Layer 4 of a small transformer language model trained on English Wikipedia (8 layers, counted from 0, width 64).
A neuron adds its activation times its output weights to the MLP's output. To switch it off is to set its activation to zero at one token and run the rest of the model.

Output weights of the MLP neurons that the questions are about. A number n stands for n times 0.00072.
n0: 103 32 -97 -59 -237 122 -12 -73 -62 26 169 -195 125 45 68 6 -33 -155 -28 30 16 170 236 -160 279 59 -31 -27 47 -70 45 -191 -103 30 -159 131 11 14 47 28 126 -136 -123 -149 53 84 124 47 -31 -20 12 -69 -24 17 -34 -185 -129 -138 119 15 182 241 49 -87
n1: -179 -96 15 125 2 138 -94 30 -39 34 -28 160 -4 -153 133 98 -109 160 -74 -50 -148 -103 -97 4 28 -21 40 -81 71 79 -34 -46 -130 -63 -46 151 70 101 17 90 152 144 -49 84 150 66 73 -190 7 80 118 -91 144 -133 53 168 155 99 -165 194 12 -158 28 -82
n2: 71 96 23 153 -1 -102 207 -57 54 9 201 26 -45 -108 139 -44 -41 107 -40 58 -177 -121 0 -20 -3 71 14 58 121 217 51 -32 -196 -34 -113 -214 -199 -101 98 176 42 -21 170 96 39 -116 97 -104 -134 64 124 2 -98 -192 -37 231 104 -35 -68 21 67 -228 150 98
n3: -143 103 63 -9 -46 -147 200 -148 73 -83 -278 158 -132 -58 -3 12 29 9 93 30 -283 -50 -240 -174 10 -251 -89 -118 155 -12 82 47 139 205 -119 -159 108 146 -80 -182 -37 129 23 55 73 -127 -86 -66 141 21 81 33 115 133 17 42 60 46 -115 -74 72 -48 37 57
n18: -127 159 124 236 102 -196 -86 -68 144 -126 -16 142 -73 -18 199 85 66 102 -79 -41 -260 43 -85 -56 -278 195 91 -92 26 163 197 -5 -156 -8 -181 -86 73 -43 -24 72 148 -108 66 -115 -69 -88 -8 -64 51 183 114 68 240 106 -53 50 203 -28 -177 205 34 86 24 54
n26: 65 99 -77 -30 358 89 109 170 -7 177 -48 25 -186 -74 42 329 183 -28 -473 93 -276 -107 -34 -82 -76 3 91 57 -178 -56 136 136 -54 77 -162 81 -12 85 68 -33 28 -122 -98 160 -1 36 -82 102 -116 -100 -89 -60 147 93 13 81 -151 -109 118 -97 145 -56 -52 -55
n30: 166 68 9 -41 -21 172 -153 80 131 4 43 -85 -183 136 -53 55 34 1 -253 207 -269 60 -71 -28 184 -148 -85 126 -133 134 -26 -55 -74 140 25 21 -9 -84 2 50 160 -29 -1 187 -139 -95 97 114 123 45 -87 -19 -53 76 -71 -61 -33 60 -27 -5 -23 18 173 67
n33: -12 -32 105 -66 6 -29 234 64 -45 105 -31 -155 22 -83 -38 116 -141 -81 -222 126 -402 41 -214 18 17 -79 11 60 68 -194 -352 -28 16 -246 -32 -19 -73 30 46 -230 -28 100 -14 0 -11 158 -251 -38 252 58 102 -32 60 122 133 67 -251 180 -86 -2 -39 -267 14 6
n38: -88 -69 -70 172 -49 -111 -151 -71 57 -151 18 -162 53 107 98 155 -32 14 4 -92 15 207 -14 -186 -207 -166 25 -55 -63 -45 135 -122 -75 141 -95 17 -299 115 -39 190 -2 -257 4 -113 -43 -230 180 -12 -251 105 -183 -259 181 241 -65 -89 82 305 -162 80 -176 -34 56 -133
n44: 9 129 -7 29 96 42 78 -24 -140 -54 -114 -189 -230 -143 -78 95 -259 -15 97 103 -10 -102 6 56 -13 -5 -13 51 184 105 115 -108 11 -142 -84 -26 147 -134 61 125 -114 -137 201 -465 203 -65 66 -42 55 71 159 -58 144 -138 212 18 -67 222 56 78 43 71 137 69
n45: 19 3 -191 -76 -5 -240 219 121 85 -185 101 -134 44 53 321 150 96 -200 111 -338 -13 -94 -19 -14 -20 -130 47 154 20 -35 -149 -83 373 50 16 80 41 248 3 -135 41 122 29 -214 -78 210 -28 -43 -125 3 106 3 55 144 37 -97 -95 31 173 -3 -85 -131 63 -18
n50: 76 -159 -202 92 111 -83 -88 74 -52 -31 168 -184 118 -160 -111 -183 52 -226 -306 0 -275 -18 166 243 -184 157 -91 183 161 134 -89 -135 -20 -10 -149 71 23 -232 96 -29 -129 59 -56 -25 -125 -51 151 151 1 -6 14 122 37 -41 -19 55 24 93 0 32 55 90 -169 -31
n78: 53 -4 -235 118 -248 154 13 86 2 18 36 -129 0 90 65 -53 24 -39 -172 18 -70 253 128 135 107 -127 20 -47 119 -225 151 -216 92 -220 -129 72 239 -129 54 15 -169 -45 6 60 224 -73 107 -116 -81 6 -157 29 31 -72 1 72 12 -38 -26 40 -94 33 76 -158
n88: -69 90 -49 -25 6 -152 -106 -110 142 -144 44 112 55 -142 -71 77 20 -84 -81 71 -91 -84 -153 -362 -149 118 87 99 -28 55 84 -228 -55 -216 -27 13 55 159 -61 -163 -12 -13 126 142 -13 -276 9 19 66 18 87 102 136 -254 -172 -107 -52 -34 -88 -129 -142 269 -143 -46
n118: -148 31 272 154 -121 52 -166 -219 -20 151 148 -73 -14 -170 200 -59 -23 7 -57 -2 -182 -116 2 100 -12 162 30 -170 -49 -66 142 -98 -159 119 169 -28 118 -74 -13 -30 18 161 17 16 -93 -206 93 -50 -91 -103 23 17 136 -43 35 108 -9 50 -2 23 -106 -117 63 -397
n123: -18 -181 27 -60 30 -7 66 250 25 -223 -20 -54 14 60 249 41 59 10 99 38 174 142 159 -136 -156 -185 -58 17 -390 231 93 -131 -74 -81 10 -54 -69 -75 96 -9 131 -187 -228 -81 -38 44 -64 -97 54 -154 9 -112 1 87 -45 -34 12 -243 -120 -53 31 -87 222 200

Each question names a token from some text and the token that comes next. It shows the activations a of the neurons there, in the order above. A number n stands for n times 0.0047.

Then comes g, the gradient of the next token's log-probability with respect to the MLP's output, scaled to length 1. A neuron's effect is roughly proportional to its activation times (output weights . g). A number n stands for n times 0.0011.

" a", then " time"
a: -36 -25 -13 -25 -33 439 151 -30 -18 -16 -24 54 31 -19 -36 -10
g: -16 -71 163 -69 17 -34 -49 -114 -102 -148 -121 7 -114 -195 -316 100 4 71 -96 13 46 97 -36 -57 310 72 98 34 -14 -14 -72 -67 -184 92 -133 31 2 164 -27 106 172 37 -11 15 -65 -78 -8 46 162 222 5 -9 46 161 -157 126 -68 -99 -113 179 166 89 -92 -145
Which two neurons, each switched off alone, lower its probability most, in order? n26, n30

"or", then "u"
a: 91 -36 -17 12 126 -35 -36 -32 -19 24 -30 -35 -32 -8 -36 -14
g: 120 -16 98 -9 101 -19 -12 460 46 -7 -58 35 71 -21 176 -100 -164 -63 -35 -43 32 -40 74 -52 29 59 156 -74 -31 16 15 -130 -67 -111 182 -14 145 -39 -26 -236 -57 -178 -24 -174 54 113 -26 112 114 -63 69 -139 -58 7 20 21 102 -237 -254 -31 -56 22 131 86
Which neuron, switched off, raises the next token's probability most? n123

"ure", then " of"
a: 0 184 187 -36 -24 -17 252 89 19 -36 -12 -34 27 28 -33 -35
g: -91 53 -14 -14 15 -24 215 75 125 -128 26 190 -113 -272 -23 -51 16 90 -33 -12 2 37 162 -140 9 -4 -59 -33 -56 317 46 -40 4 242 -48 48 11 128 -78 -119 -69 -69 13 72 24 67 148 190 -27 148 182 -96 118 -5 -52 65 320 -88 75 113 3 -89 -158 -100
Which neuron, switched off, raises the next token's probability most? n33

"|", then " 5"
a: -36 -31 13 -34 26 58 -24 -20 -34 -35 -36 80 -22 -25 -32 -31
g: -221 179 178 -103 162 153 -124 197 8 152 202 -233 -69 158 -202 -256 -30 93 -33 1 7 15 54 17 -55 -207 -112 -23 -114 -67 -4 60 -195 -154 -78 -5 -187 -17 78 104 37 32 16 127 61 -38 14 -26 85 -108 -4 13 -116 54 -12 -43 149 -50 -181 63 37 3 3 78
Which neuron, switched off, lowers the next token's probability most? n45

" one", then "-"
a: 68 -28 208 -22 -18 330 293 -35 -29 -18 -4 -27 -26 -29 -30 -15
g: -65 -118 150 233 -5 49 137 256 108 37 24 79 -13 228 41 82 -95 65 234 56 92 49 16 -57 0 82 -30 172 79 -86 50 -109 55 15 -112 63 110 -204 136 67 62 -36 -192 33 23 63 190 -134 -137 10 -37 48 170 -166 -229 39 138 -76 -15 -197 58 -115 -39 -22
Which neuron, switched off, lowers the next token's probability most? n2

" Head", then " Coach"
a: 1 -36 82 201 -2 -2 77 -36 -15 -36 -23 -36 -36 -35 -36 -31
g: 80 -122 29 103 -22 -66 212 2 13 -149 156 -15 -93 43 -178 186 196 -113 141 -125 14 -97 -173 -137 13 57 -35 39 222 -231 27 85 283 78 76 -2 -106 77 73 26 -197 40 125 167 7 -100 -75 7 118 -159 24 132 41 58 93 128 -70 49 149 -23 61 82 128 23
Which neuron, switched off, lowers the next token's probability most? n3

"y", then " is"
a: -26 -27 88 -30 192 52 33 -29 -14 70 -19 -28 136 -4 -33 -31
g: -6 150 -165 25 -76 29 65 -288 -99 78 44 -102 109 5 58 17 126 129 -133 52 -42 118 53 -148 15 -107 28 -182 -107 94 30 0 -125 -104 56 -159 -114 107 -7 -96 -4 79 44 52 0 -176 -28 45 60 299 -240 -178 -304 122 103 14 10 -31 -74 101 53 7 -7 -154
Which neuron, switched off, raises the next token's probability most? n44

" Ste", then "ll"
a: 71 -15 -32 200 98 -23 -30 -31 -31 22 -19 -12 -24 -2 71 -33
g: -93 -27 215 -155 109 -108 -56 96 -30 -40 -104 120 41 12 13 -81 53 8 45 -57 -207 237 -104 -41 -56 -266 159 -58 78 -117 124 -192 -98 -287 -16 15 -116 185 100 -54 -189 47 -78 -134 -93 -46 143 -30 -9 185 71 46 36 81 -117 41 -37 -20 65 24 71 179 28 -156
Which neuron, switched off, lowers the next token's probability most? n3

" at", then " a"
a: -20 -31 -31 -35 113 208 146 -16 -9 -36 38 54 -17 -28 13 -36
g: -93 144 -113 -93 -141 -23 -75 273 -282 86 179 -37 12 -146 32 -93 -156 -193 -117 169 -25 0 101 65 -105 31 -84 85 -151 45 15 -36 -126 73 159 -24 -168 90 71 -61 -40 68 -43 -14 -3 -202 -96 -161 19 -7 -115 -113 -259 32 35 -193 19 -27 -25 69 -163 65 60 -40
Which neuron, switched off, raises the next token's probability most? n18

" the", then " exc"
a: 17 -36 -36 -34 64 478 -4 -11 -36 -3 111 193 -35 -9 55 -32
g: 9 41 85 -100 9 206 -218 76 51 12 172 -190 369 -57 122 -164 198 -115 -59 41 106 -15 46 19 -83 162 -67 157 -17 -100 37 101 -44 69 -78 113 92 -188 49 2 50 -41 183 43 -30 66 254 -120 55 87 -17 142 131 30 34 66 71 -24 -38 -18 -124 90 -94 131
Which neuron, switched off, lowers the next token's probability most? n50

" lim", then "est"
a: 288 -36 270 -18 -35 -8 -11 -29 245 -23 -31 -17 -27 -28 189 -33
g: -87 87 152 -32 -128 141 88 69 -47 -125 121 -145 -120 75 156 24 -16 -61 -135 199 -210 -107 -172 128 142 -85 112 -85 -7 -186 -40 146 123 29 306 3 24 32 -58 272 -85 -5 9 54 -60 -107 148 -83 108 100 55 146 157 116 -49 -38 25 99 29 123 -9 18 116 2
Which two neurons, each switched off alone, lower its probability most, in order? n118, n38

" at", then " least"
a: 43 -9 -36 -29 14 140 169 -36 -1 -32 29 -2 -3 -18 62 -33
g: 150 -51 104 87 151 19 -205 156 -46 3 19 43 177 157 -104 73 17 166 -42 -47 -14 -102 -135 -76 44 235 -18 20 4 -195 -73 -71 -90 -59 -279 -33 46 -65 30 122 97 -236 168 169 -6 144 -109 -174 -18 136 95 54 -65 -45 -128 -58 -47 -60 56 -85 189 106 -58 153
Which neuron, switched off, raises the next token's probability most? n118

" At", then "s"
a: -22 -27 -34 13 74 136 46 9 -35 -36 -15 -28 -28 -2 104 -36
g: -93 132 -60 -165 50 90 110 116 -22 25 -183 274 -107 129 149 14 1 -8 185 -38 -104 156 -15 -94 -40 -112 9 -166 -141 1 -200 -98 -142 -105 -7 37 -64 -118 -8 94 -142 -2 21 -116 -165 -196 77 -111 -39 127 -36 -135 -140 -177 -41 110 135 -103 192 -1 106 6 -102 120
Which two neurons, each switched off alone, lower its probability most, in order? n50, n18

" by", then " the"
a: 169 -34 -27 -7 45 17 167 3 -18 -35 203 193 -13 -20 -36 73
g: -111 114 291 -14 -198 147 -119 -16 -146 -38 123 -186 96 -297 -42 -94 -42 -26 -231 70 -55 -60 -67 160 146 -94 91 25 126 108 7 -44 -40 -15 140 20 21 90 105 158 160 41 -95 126 -53 145 53 -46 42 130 14 -128 -114 -38 -66 21 67 61 -128 -72 -101 44 -109 196
Which two neurons, each switched off alone, lower its probability most, in order? n30, n50

" Bu", then "c"
a: 33 -36 46 63 100 -34 -7 -22 -34 233 -28 -36 -27 -29 122 -28
g: 79 109 212 -355 -156 -29 -21 229 68 -3 50 135 -35 -75 113 -103 156 36 -93 -6 82 107 56 -136 2 37 50 57 -114 -10 9 10 74 118 -92 -180 11 -96 156 7 -56 -102 -75 35 35 -59 -52 -152 -85 22 -134 75 6 -99 -44 -254 -153 -163 56 -37 -248 122 -77 -141
Which neuron, switched off, raises the next token's probability most? n44

" the", then " club"
a: 35 -35 -34 -35 24 421 57 -36 -29 -35 -28 85 4 -25 5 -30
g: 31 -164 10 217 -119 151 132 188 35 43 2 44 -66 166 -160 37 114 95 31 -85 -50 -62 -164 -20 63 -78 97 -46 23 -53 -55 51 -10 -97 5 -143 -184 -29 76 210 -59 -25 -265 102 -122 -114 73 145 87 -235 -151 -199 -39 -146 15 67 -28 1 239 -4 -22 91 9 -176
Which neuron, switched off, lowers the next token's probability most? n26

"y", then " was"
a: -24 -24 86 -36 146 72 20 -22 -22 121 -16 -34 152 -2 -30 -36
g: -95 125 -171 -30 -74 33 -9 -293 35 121 106 -135 101 74 -60 -139 131 107 -124 32 -24 25 101 -178 55 -69 65 -252 -136 45 67 -54 -216 -69 93 -119 -50 147 -13 -68 -64 176 40 55 -53 -223 -39 2 44 154 -227 -202 -223 80 116 -1 -22 -13 -77 17 42 -23 -18 -100
Which neuron, switched off, raises the next token's probability most? n44

" I", then "gor"
a: 57 -26 -21 -3 -31 5 -22 -34 -25 -8 -19 -33 -36 -5 85 -32
g: -105 -46 179 -194 -33 -28 -148 138 -228 -87 26 28 283 -111 -57 9 -216 -72 -33 -28 55 7 26 -54 -54 -116 -153 101 -38 -262 0 -26 -80 35 -193 -163 33 -32 -94 -49 -8 -86 159 -81 -44 156 78 34 15 -38 67 -187 26 -19 -328 24 -50 81 123 -51 -27 85 136 -40
Which neuron, switched off, lowers the next token's probability most? n0

".", then "\n\n"
a: 1 -32 -4 9 35 -3 -28 87 -25 -36 220 -36 -15 -33 -21 -3
g: 43 141 77 88 0 158 -6 152 126 114 -150 -75 -191 63 108 76 73 79 152 -111 23 122 112 -80 -113 -90 -172 93 -176 39 -1 140 35 -34 -146 29 -47 -123 70 -31 226 -100 -263 -59 -39 -80 23 -62 -132 -100 -57 -103 -127 -231 -120 -75 -3 196 -163 45 -65 121 155 29
Which neuron, switched off, raises the next token's probability most? n33

" notes", then "."
a: 172 -15 8 -35 16 -6 -29 145 -5 -11 69 -36 -34 -3 11 99
g: 38 -174 -136 36 49 284 -27 36 138 26 47 210 -56 220 -41 63 -99 -125 177 -25 87 14 159 -4 -111 1 20 -209 57 55 -66 -160 -85 103 -19 -19 -131 -47 91 83 121 -53 -73 110 309 40 60 -99 -100 -164 -166 -28 13 -226 19 -103 2 -67 13 9 100 12 64 -197
Which two neurons, each switched off alone, lower its probability most, in order? n0, n123

" |", then " March"
a: -34 -29 5 11 -35 -17 3 -33 -35 -35 -35 -36 -17 -7 -35 -24
g: 160 132 -35 88 -181 -18 146 -147 -44 54 78 -147 -56 273 84 102 62 76 -45 -115 -33 -47 -106 140 -20 133 -125 -143 215 51 -91 6 -106 33 -57 99 -167 69 250 76 89 197 43 132 -78 12 73 -44 -17 -158 58 155 -70 28 -51 13 -197 130 8 27 255 -22 -13 104
Which neuron, switched off, lowers the next token's probability most? n123

"ctor", then "y"
a: 112 -19 41 -23 -13 -31 293 7 -25 -17 -24 -36 137 121 -36 -28
g: -7 -160 141 8 -131 -9 19 171 -111 -110 47 -27 235 88 75 62 -13 72 1 -38 -40 -79 -86 -49 -237 134 -56 -17 -56 107 98 -21 -203 89 2 4 12 62 -275 -274 219 -113 -9 -118 -211 115 2 237 86 11 198 22 64 28 -113 69 74 -86 121 -42 77 -1 100 25
Which neuron, switched off, raises the next token's probability most? n78

"ou", then "ba"
a: 169 -21 62 31 95 -17 -15 -21 -35 -20 -1 -21 -26 -33 -12 -18
g: 84 -92 159 -29 239 48 69 63 -112 42 -170 166 43 -46 210 19 -77 -45 -8 27 130 79 181 158 -4 200 -43 20 3 -40 -204 -227 43 21 -163 51 100 54 206 -242 -70 -70 -85 8 -158 89 91 -86 168 35 11 -11 -61 -8 -34 85 55 149 76 -224 51 -48 -151 97
Which neuron, switched off, lowers the next token's probability most? n38

" a", then " castle"
a: 105 101 26 -34 -31 272 175 -22 41 -23 -36 4 98 -31 -34 84
g: -43 -9 -113 163 134 -68 84 30 143 -75 -176 30 4 -180 139 -234 -31 19 -48 38 -117 -118 170 48 99 -203 144 48 40 21 -120 -124 -47 -198 70 46 71 81 -83 46 56 54 15 -190 -196 182 41 9 105 -185 -55 22 112 107 -173 -115 -5 105 12 210 196 22 -83 -139
Which neuron, switched off, lowers the next token's probability most? n1

" are", then " sh"
a: 133 30 23 82 -6 167 133 17 -36 -2 -34 19 -36 -5 60 9
g: -103 133 -21 27 151 -104 -74 -25 176 3 -2 -22 -3 60 207 -69 -78 44 -17 -15 -53 132 60 338 -143 -3 173 -100 -115 -88 -69 -182 73 -91 75 -160 40 -15 123 -188 107 -256 -172 -25 -47 -82 22 7 95 -69 -119 84 139 119 -61 -261 157 -77 -95 2 67 -23 -42 -88
Which neuron, switched off, lowers the next token's probability most? n118

" by", then " Gall"
a: -22 -36 -27 1 274 46 116 -26 -7 6 140 257 -36 -23 53 -34
g: -107 -22 -8 -45 155 -57 22 -24 271 51 -12 -30 -41 -10 -62 -1 -121 97 167 -71 -151 38 -97 1 59 -176 93 -170 21 -65 -7 -48 -73 23 1 -109 36 1 -130 -260 -77 161 203 -43 -9 292 -25 -70 -5 21 174 19 86 197 90 -8 -62 125 286 112 211 33 73 -112
Which neuron, switched off, raises the next token's probability most? n50

" from", then " Eth"
a: -2 -23 -32 -17 30 6 40 52 -36 -28 142 98 21 -24 35 36
g: 125 50 -62 -84 -95 -74 214 51 -82 -66 -208 17 95 43 -5 136 25 96 191 -47 -28 19 -76 100 74 83 -234 64 -13 53 181 35 271 -9 128 -193 110 -72 -170 223 -184 167 20 -60 67 129 90 103 23 4 17 24 186 88 -21 30 150 32 -43 -84 -235 -53 14 111
Which neuron, switched off, raises the next token's probability most? n50

" ad", then "apt"
a: -35 65 106 196 -30 113 -17 44 -23 -4 -16 10 -33 -25 -3 -22
g: 19 110 -189 224 -438 -32 -65 -189 51 1 -141 -70 -112 70 118 105 -122 -46 32 -72 -52 -143 -211 -73 -105 87 213 43 17 -50 41 -48 -119 -13 94 -51 -21 -101 89 -115 16 -3 91 67 25 79 64 -1 -101 -168 -63 131 -54 224 81 -116 23 -96 -108 11 70 1 -68 107
Which neuron, switched off, raises the next token's probability most? n26

" two", then " door"
a: -35 -36 144 15 108 143 274 -29 -29 -26 67 37 -20 -8 -35 -17
g: -225 -14 44 43 22 84 -139 -367 38 -47 133 222 7 -33 -3 -314 50 -155 19 45 -7 -13 -62 249 -122 67 -109 90 31 -49 -13 -70 -162 -142 -157 -47 -111 26 -48 96 62 -16 -80 -6 -78 -169 34 -67 159 35 23 86 66 -22 10 8 144 -115 -6 72 174 58 -171 -85
Which neuron, switched off, lowers the next token's probability most? n18

" that", then " his"
a: 129 -29 -36 -22 157 124 191 452 -36 -23 299 -29 -36 -5 51 28
g: -183 68 210 -21 -266 -151 -114 192 -78 -7 199 -21 137 -10 -82 -186 22 -96 -164 -22 25 -87 145 82 53 -76 393 55 -21 64 6 -20 -1 -21 -136 24 98 119 56 11 -18 196 15 13 61 -63 105 -103 25 -86 24 -163 -95 63 -38 -46 -121 -29 6 -157 137 -49 94 -110
Which neuron, switched off, raises the next token's probability most? n18

"ora", then "ti"
a: 116 -31 384 -18 -22 -33 -31 -28 -32 -3 -35 -20 10 226 61 18
g: -83 32 6 -38 -43 -136 42 126 191 -89 -34 -34 -32 13 -16 200 -28 109 -351 11 126 113 -255 -11 -22 62 -117 -63 -93 -98 5 104 -121 -68 104 -187 233 180 -82 -98 -45 64 25 18 -73 -21 -201 23 -10 96 56 22 -123 -248 -156 -48 80 66 43 -81 33 224 -34 -10
Which neuron, switched off, lowers the next token's probability most? n88

" April", then " 25"
a: -15 -35 -33 34 -35 -35 -35 -3 -32 181 64 74 -26 -2 -36 119
g: 116 16 69 -26 -247 12 -97 43 -107 -7 180 -45 17 190 -36 -200 -54 -22 -74 159 -370 6 -20 98 14 -69 -20 38 -30 66 56 -106 -26 -96 44 122 -39 -23 22 193 -133 -36 192 -98 -6 -26 -112 224 20 -257 26 -11 64 153 217 35 8 134 -150 104 27 -42 88 -59
Which neuron, switched off, lowers the next token's probability most? n44

"ov", then " being"
a: 298 -28 53 169 -23 -3 -36 -23 -15 -24 -26 -18 -36 -9 -34 -17
g: -46 79 23 135 -68 118 -22 -283 -163 133 75 -275 -131 -10 -14 -35 -51 51 -99 111 14 78 67 -141 62 114 238 -9 -68 -55 27 83 98 -114 -52 -29 -35 59 -25 -135 39 39 -72 422 155 -64 -26 -81 -155 15 -133 -78 -67 -19 8 -68 -26 96 31 142 -121 106 -87 129
Which neuron, switched off, lowers the next token's probability most? n0

"i", then " announced"
a: 173 -36 125 39 49 -34 -30 123 -18 -36 -15 -2 -33 -31 -31 -9
g: -74 65 1 -22 61 -33 60 -117 -27 -40 50 -96 -106 190 -168 32 134 -58 67 35 9 144 -90 -81 179 287 -54 38 47 -201 202 27 -35 -35 -10 74 11 32 98 -26 -87 -61 -84 204 -43 -297 -199 86 -7 -116 -240 23 -56 -53 -95 181 91 144 -146 -155 -115 69 -64 76
Which neuron, switched off, lowers the next token's probability most? n1

"12", then "13"
a: 89 -19 141 33 -35 -19 -36 -27 -17 -36 -21 -21 -7 -23 -24 -9
g: 24 -95 -49 -144 -10 87 173 -154 40 -45 -313 140 -52 80 -49 -60 13 4 78 -47 164 -11 38 -27 175 -95 -124 67 -270 214 -168 58 -6 -98 221 -27 -21 107 81 -154 42 126 179 -93 -89 53 -81 40 -136 73 121 23 -51 113 -51 -103 -85 237 83 -113 54 20 57 -114
Which neuron, switched off, lowers the next token's probability most? n18

" 18", then ","
a: -36 -24 -26 -36 -29 -22 -29 -20 56 66 -33 -36 -36 -23 -33 12
g: 61 -23 11 -18 -31 93 -98 -106 22 -13 103 -191 119 2 -280 107 -14 -16 -4 236 -203 -4 -125 113 -199 89 144 -137 46 -155 120 -5 -226 37 -22 151 -45 10 -7 -124 -44 200 -115 54 11 -193 81 200 99 81 -56 -221 -3 -71 79 135 -101 -43 -110 134 35 -34 62 69
Which two neurons, each switched off alone, lower its probability most, in order? n45, n38

" as", then " their"
a: 218 -32 -36 282 127 180 -9 -36 -13 -30 -19 16 -36 -6 -33 -34
g: -58 166 291 -91 -190 209 -132 61 -131 110 201 -23 221 -44 -11 -147 -51 -16 -116 48 -63 26 -6 184 -1 -64 169 106 152 166 141 -1 -157 37 -70 -61 -181 74 41 63 96 21 27 184 101 27 106 -170 8 36 20 -88 -49 14 17 -44 -1 -205 16 -117 -133 -35 -20 157
Which neuron, switched off, raises the next token's probability most? n3

" was", then " himself"
a: 47 -28 -21 103 -36 12 52 -19 -22 -32 -36 231 -31 -25 -32 -25
g: 56 2 -50 -36 38 -35 -39 31 -1 15 -85 10 156 18 -94 -44 -64 -198 -30 82 -28 -188 -12 67 64 -254 228 -164 51 131 -178 63 52 -270 -109 -9 -63 41 -122 -149 -6 129 -16 44 22 -43 -61 82 96 65 -135 -119 -142 -211 48 -167 -28 -62 174 33 225 54 -56 -286
Which neuron, switched off, lowers the next token's probability most? n50

" be", then " leaving"
a: 12 -36 75 47 -10 193 142 5 -36 -32 -4 91 -36 -36 8 218
g: -271 -120 -97 -27 32 -168 -96 128 -140 37 128 -91 -37 66 -158 -157 47 123 -54 2 58 6 -94 8 -24 79 148 -1 187 -8 -39 26 64 -92 -25 161 22 79 113 7 249 169 -88 -126 85 -20 -15 -134 -106 100 14 -173 62 -58 -120 -187 -87 -218 183 122 -41 2 236 82
Which neuron, switched off, lowers the next token's probability most? n123

" have", then " been"
a: 23 -28 -9 32 130 227 132 106 -9 -6 -31 -22 -27 -21 161 13
g: 130 7 72 -70 -36 73 9 45 -84 -83 -55 2 -77 267 -162 -73 -110 52 253 65 -68 -13 125 54 109 122 -6 0 134 25 84 -337 -44 186 -50 -88 -22 -184 95 -15 -77 -154 -37 138 -54 18 169 -27 167 -174 -105 -3 -55 -40 195 -117 -178 87 -49 -10 33 -215 42 -50
Which neuron, switched off, raises the next token's probability most? n26